Layer 2 of a small transformer language model trained on English Wikipedia (9 layers, counted from 0, width 128). Numbers have three digits each and are written without spaces.
In attention head 3, each number of a token's query is one row of weights dot the token's vector x. The head spreads its attention over the tokens so far by the softmax of query dot key.

Query weights of the head. A number n stands for (n - 500) times 0.00054.
q0: 369503500516514313302615603470410587583538656471528533232550389539606416375484569537442535379287484641547587541505666447423565505513573412508538566477546483458423503482540509609529450520290485494402503524439582607377430521553446418498485597316386274608516453596448490399502510482478395515448584452492650557653576571380403532489359540544406560477481402433502605519564451476739557415585
q1: 721454532495552689729596367631578293594388521480454373561508509529415545522558441510497390529575431378410506420560537503609391453555448572554508500561592535353559548497275395419389565526660653606651503369564379543479455580554598467425505564591581633480388603455630377509513636561407639544416546516611428332343505497579524409563678467419408575528535574430528456494466461569426438416506
q2: 358565479435510354516631617642532548585647415458371487340326374576795590467593329613685337560461374489464548383612620440660512584547389561506520408517506517410275456697587511438453462503494547512590397581363465483474517640491464579381491550591550366494402452518481542461579511550310631423456437506454739558457623484475500519276391483424342314423397423391628335417472627463621520299485
q3: 376315463616559358614624518610592352491447617576494423410399556437549454383402326514675469457589467358431591462682482454657522588470472492350535541576469523161363494538246495686295510556551598538601538594454535563390490533549530580365621503524676685728428512464349494556488540606384699568560500559481526348384541509435658514587586442503253525538411432358447510437468524657653392569402
q4: 531497373403640466579659413547413431678434482507500305632503434539340644542640410442416472706553568293546441554491488580818513534636369554512642556629553538423580513573352241463531471477682497503562665414491643509437565222594640523508452674566575758694342540461608428453532477393562585509516414590513482430603585526526518477661574479365267538471597477519441480535519409636526494392596
q5: 520509625527537465437554385377521425445601640590527359470472550546441503562683687518487472630509584691540523618616494410606563520515520405467577396799326395553609530565257555352485464429387520448484470748673452672352390438585674340511383481618539494588525663524516465588594468598402512440387590497401461476545373703718503514579549624470845577723462434569668514490484531487602546368551
q6: 513528385480231562425514354567585569592305543357545457421432538463463492545521653530574367459388611440468453424365376562369587546503424522514430520559488639474667438338777458522529828535590462273503536638541503412580366550586456525537412390385404702577611468529445627379483486497575442636494336530533390411572413378410590641590561581489399375358598676479339370497577529506469516469594
q7: 493449524618497527635512612366599556482644438484436605457503386515558438607453612585676457545457467410354564351615639391459497346447450536535416407477521298289563647379536645461431589712518706443467468431476360486553671671598542449484500560603433644687491554680609435388471616629557606341550503643656442386448658591497713447420575471638419506680375545579665467634525515661368528554413
q8: 474539609487522579471639500703553522650233620489673446523646522540432484568472445763521640612654697268618529426407437456569670573624280484434559386448552625483585460600422409644322522294480422418507442514446622618470424497503357561448605411510539632479577392323405570363574554433478503513567461631820641592454382302358503491653390296254254518278342566524414308598560346437377484445591
q9: 596488397677547563547527518485455284543392482524599645530550560396384436648590434447425550525327379573238626301531225522564430477439483229416521348452503565547372348518234494412590342648506601526469476354720488564554472336446466611483388546454379481533653457439494450375388430692605544632461635525355542503562407594425416621618458500467527429577421560380514631349594521369716360417468
q10: 552637446500680401571463503417448403633654587330394390443506602509527580537454386452148433393291374521587430562377300352393490380441407544506482615431699690626440477656554404370519533238432523582392413522566549385488497541576558668503406691472450422490536400519562397750616435394480509372431476532396552633723532654447472544484490554355473477533433459455588521435648754416674538417689
q11: 459553361469405421466537521479512450485398417429699702737657527230566421377532437630585494394497519351711766416654580462354724526423491436385566584434398473302434493611478629660351341551435555408569419419512476450384486512617372597497542431451477519372555631512361403333367568581603518564611684487665542612486445555291463433532418401402426568331510491452410514400457565423654333651426
q12: 570421445573659459364408621383486581452679599522470564382624332551564387471482483309467372371549419511369240414670528593542406468446623596561412312429679535413387586398636637491614424512406457614416459503414561424475670534482506332599397575382670414606388489613604438626478500423494511401554425620390478516450728572455477468258452599461472566492459415398588634506455531506503602486372
q13: 426410289338347623543438381634385399656228487496763450687608533450213617454462554465412561551391746598630554573503295612579521469517412525438542497513531557595716439568561352753597625463663540602473458497534647449490369319531274541473650292513365520393417463450535636478388395376586519672479399411710507441491334437522295597649303445434296524353654472394318556490504463493500446513510
q14: 714456464545671393704417436544580451591557354521190344453395489497668685524657606553541673549238457457546430368545410500478530356477527512538576411481309320477559552619424294636360458386536479352536503395664322364366471735567617380717379414497545428628676454636809395625494534569451469561545602433490592479515277565598513540530576374490564541503397540457646602446376562585377482350554
q15: 612266480629679579467408417638352494643390586394370493503375387510661592463490561452712531584367611592383493437493424724553241252337447541670445620629610602574669740497561322537570486544493575391469636608466722497530553386534587405585480345626333577596438453573479525585478535560471558718535376401381666383515625661547426559497447732464485248641736634449538653413394663476482551567545
q16: 833643522443450600533587590532626356421428458657370513524364600624592390489535475474487354589435371477418356471567421289617330526627383500700399624468450602497451585553537423617350389513634446513609618574626509651392431604453663370425398635449542534357506570497513436560500610589369579571619610516573607540430329324563540414446368453491647414342394509466613302417355473408309451392749
q17: 569306537508494509494514417435588473439396556475565461714563781367286505534479631543417649469574690399475578444506536614602485455386566487508424478611471363344528515432335401475570548454528521518511391509559398404539601430540439375515648239458539684575401582422433449670433588534593522615692385580594339469459558438489556500421583519497451632589655597500379525488634394512509375686388
q18: 564454454533662528690586407651651334557441506464421432529463372326500629578614451526497485488593537348367376374701542515652262423446415579524591462526587471338451656523325363550448481530557641672629497421564621575604558536454579425345313446668616570523318597515497420430514563582519697506656297574611441334517578519509600404516672468374391430396519511317545419345446539393487308407449
q19: 702686572721507470539535343323208485490477567486604583528647757590372491658510602413414513542516520509539503601436590566475513488548585379487500616594570361585674687260329520596442462380529518459586359467526392641408464263576521601677471343558393493438530523667541571496528463519642550331347405444459238514405483418515324691600630444657708537565573627742357428564459484483500466388541
q20: 519402438605552622334547443480563387581345578400573718744490507446427629635365645422406576373562517423514584450389497680406334333321637427513424579319640493428686489503452518758640460593378395518500576558349537455624301370598307506509653482429272644373366237497504487534432571435431562611550387319557533463734564339561500408398328500480474621657761490538347561440601347475408252689383
q21: 496547500301399567215500617279380500572419644457638693500520468458539350494269480535709540560624576690414564514454311757536360299412500472545430647541524421700530549490490548536563700590493475403497494563513529497468260563655220516536584462536384493111449493330280562540434695688525582537344397308466522392579538548485517506653469617533446500453675589537323448448545405442443397497603
q22: 535577677476500532402284462430380602431486538431585727507592618372530375590478451383482578359340525691503376478455310737452413431524598317537439439245586646705595362520758547393699262515462526507344517599356456626558621451307473520618613666365289377189677468521485784558403404427504366487471480258383582573596406668422328520460250403469481412617575575464534516533308469482316507570460
q23: 374506539435766277423389471551421497435700680354509306434440455527478562456432331389377476419530473480470244429547538482720497284669461506337460659420638483419539347532524444287437433402417647475433535650551558486541584494415464503565503692571573539611330512524453463710611474527481628525412361390419526294481568681369407508460503526397659397625518503460531540419541565407721570471416
q24: 465573408508445535515397561584492393489532525448637536546477574687394366607355443443473699514785531569523512588581374603561518473567503421528525478397384522526509406680460372683500497287565495592483508509711514471303424367543457519412580315492551526431573443461541500752478406605573500460384464540473583481487462343585307408582431307441543441489630389457425339370318413532424503313645
q25: 588442389596341394796279825622500615385331615620447325259482705608617362169366259819899426482593242299561552900850416105380513763845352540262836530629037529352291657582315604915305455260748409397655071488788381356237404616326852610450530410301836384713910610536151638647576541390409506307282796581786725533171368174061531432481153254770553570395021426363339323614384488570474540710665
q26: 567593380523529497515470417481510389417472674467598593539524515573406395447416633513539599663620517481584489693467307319556601661614487465332660503532334526500405439536309603740365313397527400465469480446588313570342447453435353503472273216410557476557674547317374592659339625368586542362578552696715598596444455482475314355604504380394592799587383516710450316602617339535402468384728
q27: 485425483497560597475570442353574494445712617589313441415306628600738534587486602310431556480766503537344322388578587454455369377396625634551424405575436494451484559707579503335510820471575333624384569355395497410430430641500603469435293445526451425649470477561612364654628488608354547439493411450391316446467611486766680524453655572523464626575527345623632555520376464686430586519340
q28: 404473554591530466663484340543557537481615475588481566508562339577596368562590370388379446672531396350422446442467588540497474392536456328492489373296586428477424512366460520586486568650619513350514608311390334394705679570494576582551669588635559469595616525483488455500468497399634535341600519677550432454500549348403553487488606301459378386537548544574549360643550597654440532529509
q29: 297424528442571373556466272444568539425532514515513371523430399459622500621712357289365591549725681477290681626572483448558586357483674355618523640546543342399549544410514310595500585704569561489511670410552685288442450414669372464588702478432423406588454410613504709765579549621548606532308359430446383406519457341474538458785565523439538482648701658525442423543278743629663562573406
q30: 490509420440457358330586488636506483560484701490699600477598470554490497472484521422573435491531613574407335566455389426461303452347404511529509608558484569552680364419457465430427648374314573363454348698692547626580327348614342509439459277363471652609525645422317572623413618476368486500408432352487512440641372513565391542700666555291546478460722531506343385494487482425494449410450
q31: 490598808542528609264500504537697605415795377598442591566431137517546532504737431259333570509443621682299578362309602639412469319245780392859380367603610484634634527385535581124594495594237524572391678409371416557630538706557509476566458536639532431464323599555652492406431520483523660452536379487151367481610473751784603520513788516534617303680902504649711548455455555491532706259464

Each question shows a short text with each token's key, already scaled and adjusted for position as the last token sees it. A number n stands for (n - 500) times 0.004.

Then comes the last token's vector x. A number n stands for (n - 500) times 0.015.

0 " the": 530536510551567501349547555478477609462461483419489470534463439414355480528519560473502447477495
1 " un": 528523479569665464422510503473522476489503448522510493562445472433350549472492502532496501473490
2 "iversity": 529550490548563521354537545520445494425495488453516483521443461392393490439507532483488463503496
3 "'s": 509555504556571517387593562514463513405525512417527518544455481381402460497508522518524471500498
4 " first": 496534478600641504263577515488534532495448465471528525546459524387403573415498502508515468499504
5 " te": 518494467574591499420561525479483493470507468525519516516531532453407546467501505504508512565502
x: 459469510555494535470391560606570553492664465481443496520573518508530329434604441348584582499462546424544528539587529459545499418531426542363730594668420480463503564468495553507450530487458474538535421525496510403583469473382502489523682516480677488631506484483480497575630490532459491436528551750490488434418544411359453546513505416621522597395528362494411488602460495448550551508533
Which token does the last token look at most, and with what share of its attention? 0 " the", with about 60%

0 "ent": 448404505514585492320505538505427530398565534442465475499446476402436477498527584541493431509492
1 " in": 553537481563603450384588553516466659459485469423506463591449526357366490496509560466542483454483
2 " the": 508566503571599514319547567483474632439447484394523505545474428395296476539524578463496428485492
3 " at": 472549482573611515415591556540525564467488560415546507567453482278339495496509556493542481416493
4 "m": 490528480540620482337496544581492489400515523430498528505471524447436461440499585501503420453462
5 "osp": 511552487523617461322516540562493525440592431454479548486535515463424479451494538454521462470469
x: 482509436538529481547464510518607475603429439425527454475596502508594479442428525634527460490638557379465484502439368609422596520561413614441507318524517456519503443454488417568379391478507457449548555493449502591472503495502481481520481488542463436493471457504445546474518516476379460509447584541578536473381430322357557378456576526470505462544503523361407595544513514452460574466505
Which two tokens does the last token look at most, in order? 2 " the", 1 " in"

0 "am": 503487498517584501336506524529467527420505438428479478529471460437426487492501583500493438477484
1 "ol": 517514473524574473408497520518464509458558424457482472523475499447445484464514562477489428490478
2 " production": 536508484571593517305533489428434466474475492481494483529453538388429509417514509495509483512499
3 ".": 403578418533626486332598527510471413466488542478549550574441464385374465422491531529525454413500
4 " The": 470525483590605508269580546456455570479469444438494532539518444413294488539514552491477466484506
5 " site": 473523470577600538340594529458455500466464443461493527503485471407376485427512553498480446497498
x: 512487424603501601513478528406539603421533551591472553543529437524612647523534530550501434454498413423540519555507456549528473480566352569404642603329513496372539412516542529548372446472554442490647471447398549482298434496482457519400475601492672430571485531432474486481558497422507526508376554746609489527435551460510532599513484476484558484423445492546591440502474469543460504447388
To which token does the last token give the most attention? 4 " The"

0 " Ber": 552490507529611504407499541482479504458550458485467466498433483407402503506503504495480441502487
1 "lin": 521497510520569529410484538534451516364554483455471448467421471436467446476525563480489446542481
2 " to": 543559489551597485433556565517534623446501565443538506577383485363386472471502528478523480437492
3 " develop": 518544470581618502321594488423486473489491452479514491530440523415417496449520516491475492515499
4 " a": 470539491596597489353593514485517568459438467429506540535477442370299522487518537506500437460488
5 " new": 441536471608619503262570493442472467492448450481479524517469479380400514461511542506481495454504
x: 490428490580465467454448628410483697500570563472399494552589535582510529485574519591641622512470587526508510421559404468495453530425476447412715474343432539400448527642462537522355468497548449505534572534492480399393487553472471437362412558480793493536556592558466470505422550407528581474462470501509515531506495457442540479489532506436492479524459481525574404546433446533522611474563
To which token does the last token give the most attention? 4 " a"

0 " of": 548535502544549480401563547522489580450521501445480453543445502392417465472507534505516458471489
1 " gl": 501523490542569472418523520545512556473545512484517483511472491430434508495496525507511520520488
2 "ac": 538507488514548455380508526510449529448522455459503477519466472442455493507500541494519442463487
3 "i": 509533483508558504415540519527459535437548472438512492504464457431484472498505559503511437483489
4 "ated": 475557497549542478332567526552502547484500481424531491521476501378430508484501542541530481488487
5 " mount": 500509491532597518449542516486500515481502461466487516508488498422379476456502533506509484492488
x: 495537476493509596515517485457443584471421498513514462315578537471569460481458511597469366386546548369480506588419408489490536605585458605537584452474553530401542481522424397499479541486530457433447484516428491522310534534447522484447445521532634505598439485404434479463428490398465616463432647455668636495457533413479561444515450432573527631520353407444448384525528503521395457408383
To which token does the last token give the most attention? 0 " of"

0 " St": 562528509593656514389519548523515534440568419469467479533425468369341497511490551450451456552489
1 "ave": 581496521516624517309493585543466526387592488424469466499386427352452435493519588488537445421477
2 "ley": 544553500537602511295508574562416534387577428403539471546378433357451448507509594512518449476480
3 " Co": 495541475595628499351442550521455491440580434522511496546487510387410503530505561508483431553485
4 "al": 479571495564600486316475554505467566420552454429539511507469435399440490520514620510471362493474
5 " and": 494480381654710493324564547531488523418570468462449599529503545289353434443509543454525459394477
x: 512364432511508414510530455559584465579446541491444472543544481577489638572506428457476496509449512374417414515579462520457458490487506524543629361496469523496535487507488492436466464502448552491437442523542466497573459525490507419275497518481719544560481483568558376537498601439515534545595561656688541470574343564535608367462537314469507544452548462342531501563562515434478506464477
To which token does the last token give the most attention? 5 " and"

0 " M": 563535496562643513374517537507513531471523446481489478533483458441379535484493532481435448524499
1 "SP": 520528481522559514370449553534449484365519503479505474517454444434458495467516547481428433494492
2 " |": 417645412639659522320649497525470482470433506499509539648536439438309544400507511528469464506497
3 " And": 484535485572625526397530531515513528474579471495524495545503471373382480531509548486458457494491
4 "y": 492546488528555516355509556551451487427565443419547507535447427381446444550522599502519404452480
5 " K": 488528478559625517396548537557513481471542442485461533528543478401393536501501546486464473554491
x: 496454514468498557466493542593459471510487500484381500465519541490512522548499486459437538541505486564577477502472525527457518535577345448394697528474393517475541516537480547472272527491493503541416506496466438537585493488512487596384356471516661475489515457572426557500521584470474513459551479586617558501439430437452529380461467519544520473445481546507232468509514514408519424484577
Which two tokens does the last token look at most, in order? 4 "y", 1 "SP"

0 " bel": 473482490548616458405615513500495495491501416449520485538464512401287497463498516552534520513483
1 "ow": 520508492500553503364503534556509476434562462407469454521406474359417466431511536500494437453478
2 ";\n\n": 470522474563610535259576535453477456498444535447490506528458437387298464474518546529494405480499
3 "N": 476552479551604491309544541577484568426543466448493514542511435410423529518512547467486472457497
4 "omin": 472554515542563502366523537531494582418529417446518505500457455401403473486512544472467463422489
5 "ations": 481544484572577515330562548561443510413534492433500525531459452354374468498505549500492451435495
x: 478504453551506452512365492582485520533413453569591477422476383521562479600523439553365553535585514361531484510475523470561507403394582523408562518500525497543498495580509554496431573540453442447601573451584534542415445500557612489316435473483599503468537587369468528483559458488544568537507427740592444481517346450376499573551439324471457452443411368592584517495563459499543464397478
Which token does the last token look at most, and with what share of its attention? 5 "ations", with about 30%

0 "ed": 496479507540646485235550543576508517455487562415461433559398448344389523456501574568522379479486
1 " at": 579537501568625502396610555546532553476484557410491472578422480260329492482507557503549471420492
2 " the": 514562502577615509308573566486474625447446487390528507551470434370277471533522584475508423476492
3 " University": 466536480551591526418573563460388514451520474460524522510451494393388512452497514474497422542510
4 " of": 446561434587597453410595571489469605413556464437471588535472560388383484458498525469513416549485
5 " B": 502502473580659520388510535519477493455545423476453531527498475405381529465481536475453445586494
x: 511511547543474521506476549662505605391628440479550518449448493462500459422516429541464486526459580555519542505595405497482531625493428405478687510459488524477560487526429635473523483474527514520478529534514428499498459511455462548440484505520556436551445451594529446589508546559488467504548515641634498529530500373461515458451551510475509470347515540504236504548545536392487555376534
Which token does the last token look at most, and with what share of its attention? 2 " the", with about 60%

0 "ring": 491472511519554509366507510537492512459524481462467465533449487445438475465511533473513500484486
1 "'s": 521529512533565497406550543497474516436528502441490480528445497410426469489506513515526484480496
2 " me": 511508492548575498397521505524539495490505497496500495535459475423432525499498527510508495502494
3 "chan": 517530477551554496401494518532517509464508484485503494507471496460472490433510531487466459521488
4 "ical": 486539487535549494385509530546479497443523531448510512509476496448468466478507536503503460479486
5 " sk": 494509483547571527441541518521508495470508515497486529512501491434437511457501519500498511509492
x: 515364552544532582517533605565435483533551402461436409410510538430639478499493497550510465535491477357513478552506556535513547584613293470362653537442372532459480553522469573551352529479498406504519465549536525566455558578539519478471408483552614497619552589426389573571513451430488455552474402670691455459392434529415556428539556375607536472466507454475365506430521452522564516487484
To which token does the last token give the most attention? 1 "'s"

0 "rag": 475463487480556488388514538536495509444591494433462457513432437400485452416526560446490418426463
1 "ement": 517528481541580504273501542573457525411569496437461443551410440388495471400524573481486374481483
2 ".": 509630415522656481314618536526465396461497565463604520631405444352341448399491542529537429384497
3 " In": 479548432603614423333586537516466680528547335479531501574507532367341524528504546467515430493485
4 "it": 474564469514584490418567527501451513423516416398555504509428496446465451432518578506500356473479
5 "ially": 427604466584620484205656541509483510474543435416465528564447509244366512444504508526564466362495
x: 527388451544505458501456472516546564538586489552518495567564566602397504433511503611552565507419482456433558426573483643543435440454565486401678343529554467500449401585525563577293562525472492483538498538512452601448394559551571447354401458512474455467529490497532567550544471505570707513498518661552560542513433537412582419536559521445491546442408397418583458632458518441521552524536
Which two tokens does the last token look at most, in order? 2 ".", 5 "ially"

0 "al": 479499485554586463324509529526474588436566472448487457540439458427436494445510596507474392502476
1 " and": 550628445611656459327572543518473561455543475465532473651429517330403454423511530462527453409483
2 " I": 499549491546624510324501533503515527489565403466545502569467437381335552469499534501476467462498
3 "ron": 543537510509533508326512515541473603389580474454532468490432468449439439461514567482468418456479
4 " Company": 456527500554559516333499548454435506415557453451512496522447521358404473452517525488479445466491
5 " were": 523501503607649458379649563429517429493483453451497527565441509263254524399500438553517470389499
x: 520471476446480439464574516608475514425419506592534464489474473480488397416463342577510478419495560572553553575421462538532527514516637445358476450605514361441401512538497570449374577519488555566562509513550484522485442562522459358318605484522772428567444542575547494466550481563477700496482517575594469539466514621385524484513524414548476667328498576428549522556441579528489468493467
Which token does the last token look at most, and with what share of its attention? 1 " and", with about 30%

0 "p": 481495484530547485434493527544468556403525540460505483512490477438476487471510552491494427496475
1 "ose": 518505504547584510310528525516476556439536479451474472519455455403424470447513534506531478486488
2 ".": 504592442523608488340581531523474434462495533472570514590443461392395466432494532527519452425497
3 " The": 480542487573578502300565550474457581482485439440512520546503432419332480544513556491493466474502
4 " s": 483527493561592495374560521530523535419511499468489511525454488401387523492487550507494477523491
5 "alt": 506508465577594493385551522499485523449528502483492532496501509430416459430506559496499467468482
x: 471608445500440510539574480475590523478492467516504486601508549528400589556426630618575489391467574388545539399648481352523509580573347655430621568491533589468576620491391476529399506476558493516489478508504440572425531557483403453422514461527742503573478410399541443539393430541456420567450615638570571430483422439463515452519469595513450619613483418494515522523512485494415480462385
Which two tokens does the last token look at most, in order? 3 " The", 2 "."

0 "s": 515491498521587454342535547633461616406600542405502468542389474358440456478486573492499410491476
1 " when": 569580462594629429221605552524533525542530381437530463675430489270389509420499535472550485298494
2 " the": 514573502579607507281563575475480654446449460383527505552463418394293475541527591454501424475493
3 " c": 501536470583659473403606495519499484458495475477499500527468513394332545470491551498494462548486
4 "ell": 486548493570621534337552535481448541340514481427527499469455477428417440388533603479486432487487
5 "ro": 478532524531587524379522533507468551432522443461535489474496496396413501471505586485536421412472
x: 559487552516485433520550379478522438440627550519616485429518563536575419459476496501609446405544553299614457420628563515490489538569568478416673416534458560683654591610399466485508509510540347465442554518537432387553465430443514380547565518403507462533507461308520445499653431635495506516425467569531539530534425424486595478423473321464517586441526564411489503509451493522485511593497
Which token does the last token look at most, and with what share of its attention? 2 " the", with about 40%

0 " Jack": 521511512553615496392486537493484492445544493478478472535434476384396482507505534511486481510495
1 "ie": 513519499525575497373487534525463532426544467449473474527441450392485461465515571500508432463485
2 " B": 497536498571632510393489522504483481460536440489534500544477468421405525479487526488463470553496
3 "a": 495509511520566503424523565548496634428596454420530487507431456403464469516497569494508434493486
4 "ill": 463550490541556544375501524491446514375547428466522516506500455450433446449522562473467435493484
5 "ie": 474530488542585512355497524519476555429549469453509519508453456391490464452516572497502431449481
x: 523526566571519475473585403385481555338520502492607462579527598594592549388442573556529484573513529474529514545555493387538503423466406472406640513554405529610508412613548462594444597482446382505492422531495453513458464491483530553281548473525595532571558457187513493534619388478494553513562428614605558456531429614523428521573536404515492478450610500530521477481533435569519594650493
Which two tokens does the last token look at most, in order? 4 "ill", 3 "a"

0 " in": 545525491561629439344599559506472641480477461418478447606439525331354497482511550461546468439484
1 " mount": 512538491543655503413570529463515520477491433441512480530442497361291457410505548508522466495478
2 "ain": 531532509498602520238520537579458534426524421400497454514455416378394456472514591512550453439468
3 "e": 510564475549623490253593525558447532425564448443508487533457446396400486439515601504538447490480
4 "ering": 462571472559578512293609542582475591430523516374527512534432474312409460439515573510561448472482
5 ".": 459485386557681494314647539512476399463494544460400595512416456333317449395488538524543426388499
x: 545538544550502573479489411513544552453492432488344489468488471477564449395564524498518473565480521422535477511543501457633429542502419562623271477548522486518529510512520350528328460454543549468590566460525467531459524560506538373266447535537606516500474483462624406471447541461462586513539558631717564544467481380570483360474571468481505390510475507525588413518460523508462434375508
Which token does the last token look at most, and with what share of its attention? 4 "ering", with about 30%

0 "other": 465455504514614509223482529460458488492537359432457464513421461415391478461517547523488452430488
1 " s": 518510506552614484360555520536535553400529503464512480520409482384375527488484555505500477535486
2 "alt": 498552468579613485362548525489480542435538501473508491529459509418412451411509571490506455462475
3 "-": 483542472588642471268539500533444427476493460488482519564587497393397533475501542507539482437479
4 "rel": 535548449590589447406530557557471560451569452476509535514508516394434461445511540485507494562469
5 "ated": 426572501571583472263584547572510551468508492401507511535455496318394501487504556561541472463478
x: 511565542511457427413482597493581593548526603553531409430639523597544463488491474554473529565497609401578511480391454489521433374580607522360736447542496413454533456526469459527392543571514466432567501386527543597414426515539580461345556533387519561435502502385440583485581488521505600536540461719588590480538451539480421403483590400444455537593430442490608478528446514469544506552525
Which token does the last token look at most, and with what share of its attention? 5 "ated", with about 30%

0 "er": 489513479540615485207492596578461647359538456401471426557416441355504424431530602507486368492469
1 "r": 501490482555634504333534498563476606394578392448484472482472488435352434364517620441435442554434
2 " M": 465586474603741522307538539536531532459547377487546520576527424417350562447487563470409444565491
3 "SP": 476577463541602519281405577572427488286544495465510504510429418402456483456527579457392393479484
4 " |\n": 530547423595720597293827536520418470465393638467465580598508406196112496378517541564552448284499
5 "|": 532532394621747569148737564532453594469362503409455568586659431332037550543524566509527470342497
x: 524530558507460522489493575497467524547579550484532520499517532504386391379525337651459561444582443414491483491501533503490530590422514556600632552432585500476551527459561524486332508480515510505552482502474476599448490454571519546109439467473525497504502580298499428545443589447520473434473495533433487474537476613501508415392486459546485522456513482516504459503465485419470490475490
Which token does the last token look at most, and with what share of its attention? 0 "er", with about 30%

0 " But": 521517495530584480402513537504510525482552443480489477549453504444444484502502515495482471464491
1 "ler": 505523485525547493393494534520474531450536451462490474523454490467470474474513534487486468514489
2 " M": 490532492535589506425507517511509508485519451493517506528508471471449522486495523491467479519497
3 "SP": 493529486517540507417467531524472494420517498486505502503475471464481492481510529488461462491494
4 " |": 514526425577599509390590498512484490490468499502467568541541475465393526436504501516487480493499
5 " Jack": 495507486549578505433500522506500498460534492492487519523491494426436483501504527502488493504495
x: 480510507489537567591454573430419545488389481530555433509485569506457506449482590521466452500423480427607394587546494431580496632513302433373807598467391552531456542550499568522471588491514448518499447569469426585480544527529503591247450484478764544521470564487460528556469526419509521552526598540703542503395488540471537520533479411528425500529588533488422437483493511551444533542531
Which token does the last token look at most, and with what share of its attention? 1 "ler", with about 30%

0 " sub": 497501475566594496389605512474477502473481451491490476538452501423341505443501527496498452527489
1 "mit": 558511484552594499326562540508503541462443485432480473523433503387417518397510546501489426476485
2 " '": 491513477579650544319519508461465457552440443466486505559492458443287523513499534525496501560508
3 "s": 497537492548588476379562541584460555397540524429502489521420480384417479487485550511481434541487
4 "up": 473548457523586481363538520526446531445524442454528502504481465415423474461503553497482416470480
5 "port": 486534481545568509350467509530439528431524446457524512492483489427480476459516563450479439534477
x: 494463445452477526528474490499479603466411644490539447470543435536611511566481642534570482530479480402543478462430461540507527414450387490294670415400445539444401467612467519477575433511488399456564433522494533534438451435450501450503450555454568565525488516315539445546397492458532486491335496661633493450567476516487404469519345417417535472519382520675488502501501687442445535425441
Which token does the last token look at most, and with what share of its attention? 3 "s", with about 30%

0 " ro": 471512501563616488364535516471496567507490467483503489516439491384357537462495547525567478541485
1 "w": 513510502561622490411526545547477462464531480443477479519457477368424493418509574492520469517472
2 " over": 549560456590640476355576498518545510503509498466551495592441517339412507474504545494515522437486
3 " d": 503545483594652486407552502501526481471525460487499503506476535388353540438498509496489484545489
4 "on": 499568492519604474308558549471436502417492420431529526540469535386452492514515555536567407391482
5 "ations": 481550486581589505369600565528420488444520482433505526541468462315339466482504544498505462460499
x: 543485499529505491459373486601523505524434482601551464444453401522584511631529459559401534529537500335542530491401518420529516471395474537392429502477540431532485479549448556513419570555431409451599606469576534590386476489587572496367420515471670478506528574449420535498633438468520636518463444639581425491560359432376538586567428310520462474473424380556604528553519459521513441398524
Which token does the last token look at most, and with what share of its attention? 5 "ations", with about 40%

0 " of": 553538502548554479391569551524488588445523501439478449548439502381408461470508537505517454468488
1 " his": 545541522530565508419569552474505604441499502437488488523429446395356476496516544493517462450497
2 " stud": 501506510548597497465554515421475473455479545495494500503437539404440500470508513501519484511500
3 "ies": 507549481535577516366533535523447491406528524452498494537451462379458471471508548503491432474491
4 ",": 475536389576555431348606519489477541494533463487459597539528575420453491403498484480507473442495
5 " Sp": 503511504540614478438518529524531485456549467502480507521514510428414502512488525489502498513489
x: 520542580432514450595434556525513567550444388482419462551449533497560545456500451600569499519542535405559436634466416490480467592574492484449751483476417470503424491476456570518366507476493460548540610479501511637529475470513489633492477515438671469483468524637411556538487530398366472478490559528696589541521541416491524384499547520582482403501566486483299485461522598501486556523478
Which two tokens does the last token look at most, in order? 1 " his", 0 " of"

0 " July": 504520485589683466204529520460530457479503440480485436564420482419348561448532537445490400471500
1 " ": 545561467617703411265553522412447520432582493455517490511476555406298502442517490510457414503487
2 "1": 539528514572633457227509503520482519373595532455517488492382489365412523482504559542463401433475
3 "9": 494588478593679520025454463518562415399528551524492494556426536516348560492516524542428364435489
4 "1": 525553483542627506188437522564536499415585564457487518512376474346461541446518570502481360431468
5 "1": 564514435542637485136416502547551501508549579442512532497412459273465568440514540483498343357469
x: 449521531544480432486413505502509431486491543505458492512484452452521493403482432547539446453550466569616557499523418499637477460479537535508433379422503486557459448705496429480447573526475541472558447441473500593604614458496449587611437558551700514503528445328572488539570358495567504537655488661574518524471414539440547493427538500437494488422469502461568511418474611485450469546373
Which token does the last token look at most, and with what share of its attention? 5 "1", with about 50%

0 "chan": 485474459550565496286402538546503539411514474489486456538418461434499487391520569473395425552473
1 "ical": 540538481544565482272501572579421522376548541408487448532439460404461440483509574510494420489475
2 " sk": 502581486587634547383583533544515478440511536497527492549461463369373522418501539508493526531485
3 "ill": 552581488556570559317518530484439449343530444429543479505481456431390415416537574474465403508478
4 "s": 502567479569602470358551548610446555377572529400513500527420487338460453481491563505507420494474
5 ",": 579462313622577410230667525509472557491521461467447649486590622364391498350497476480506487417487
x: 524412464551552557524479480591507463454526498471559466574501498464454530478530435507511527527549477278490518460587530484651460488484521505487272443462519480375500493559454464529393488514477557546486462480483539531509503509466490390224517466520667542498392444543484426553448541552497708537523451498638520452452490441512547315453516364421483486511547497432543513456519542460459451519444
Which token does the last token look at most, and with what share of its attention? 2 " sk", with about 40%

0 "t": 511478489516572472328542530603474599374536504402469458493402492379422470418503595485521423518468
1 " Cur": 508509486573672465261406525513439523502576476511526487587497504405425552551497527486527461454494
2 "ran": 545540499551617505336469566555486473441498429474509475526418440393427486450517556448485443435473
3 " M": 446550475575687515357521532526513510466535408489510533547526455436387544471489545479433459557496
4 "SP": 478551473537582516335433559550444487345533494472496523494452447425459485461520558475425420484487
5 " |": 601451337646698514294689499524454472463437509509483640520613463441283547372506504533471462503498
x: 517456544413509524479530493595492417522551535402480471455469475513473575471566390548562488520566514362448526467520485517687485510447476570475666586592534497463510538494469451470365538514522532519602533508507495458449518502519489464189539510548687529499462555211479492535484613560479579558531494535460532447460484595529475494505515612481479461422483480505436540448494572474492460458450
To which token does the last token give the most attention? 3 " M"

0 " |\n": 539564490556610512325667533512438488494436547463518451630488441327297498427509538530538466366496
1 "|": 524544484585628513263630548517454560486438505441532472612533445396263515521514548508533481399494
2 " Sar": 486539474563604481423530558532528580506536451476538518557497469391386498458489553488473473530482
3 "ah": 480525478526567513353422585566486542430530473437511521535470443381470484461499601495486402496478
4 " Boy": 479527476553613521358487561530477505455563474472499526555445465384443473501497563512489474535489
5 "ack": 453542464549607525363459519519445528386557502471492515519436476427463461478509561493474446512483
x: 494571513566501443489475486454410603501431397493611441531520435536451516556572558461529426545465511487562450566505462469505616522382419470392726613583449480348510456538466576600497446502543411548469469553512498559509485529515512489417411514452642554512496470273595461645393420414529430386564559653652410465499317504579461614568480517426464565508645528482480472481561568482369518520471
Which token does the last token look at most, and with what share of its attention? 3 "ah", with about 30%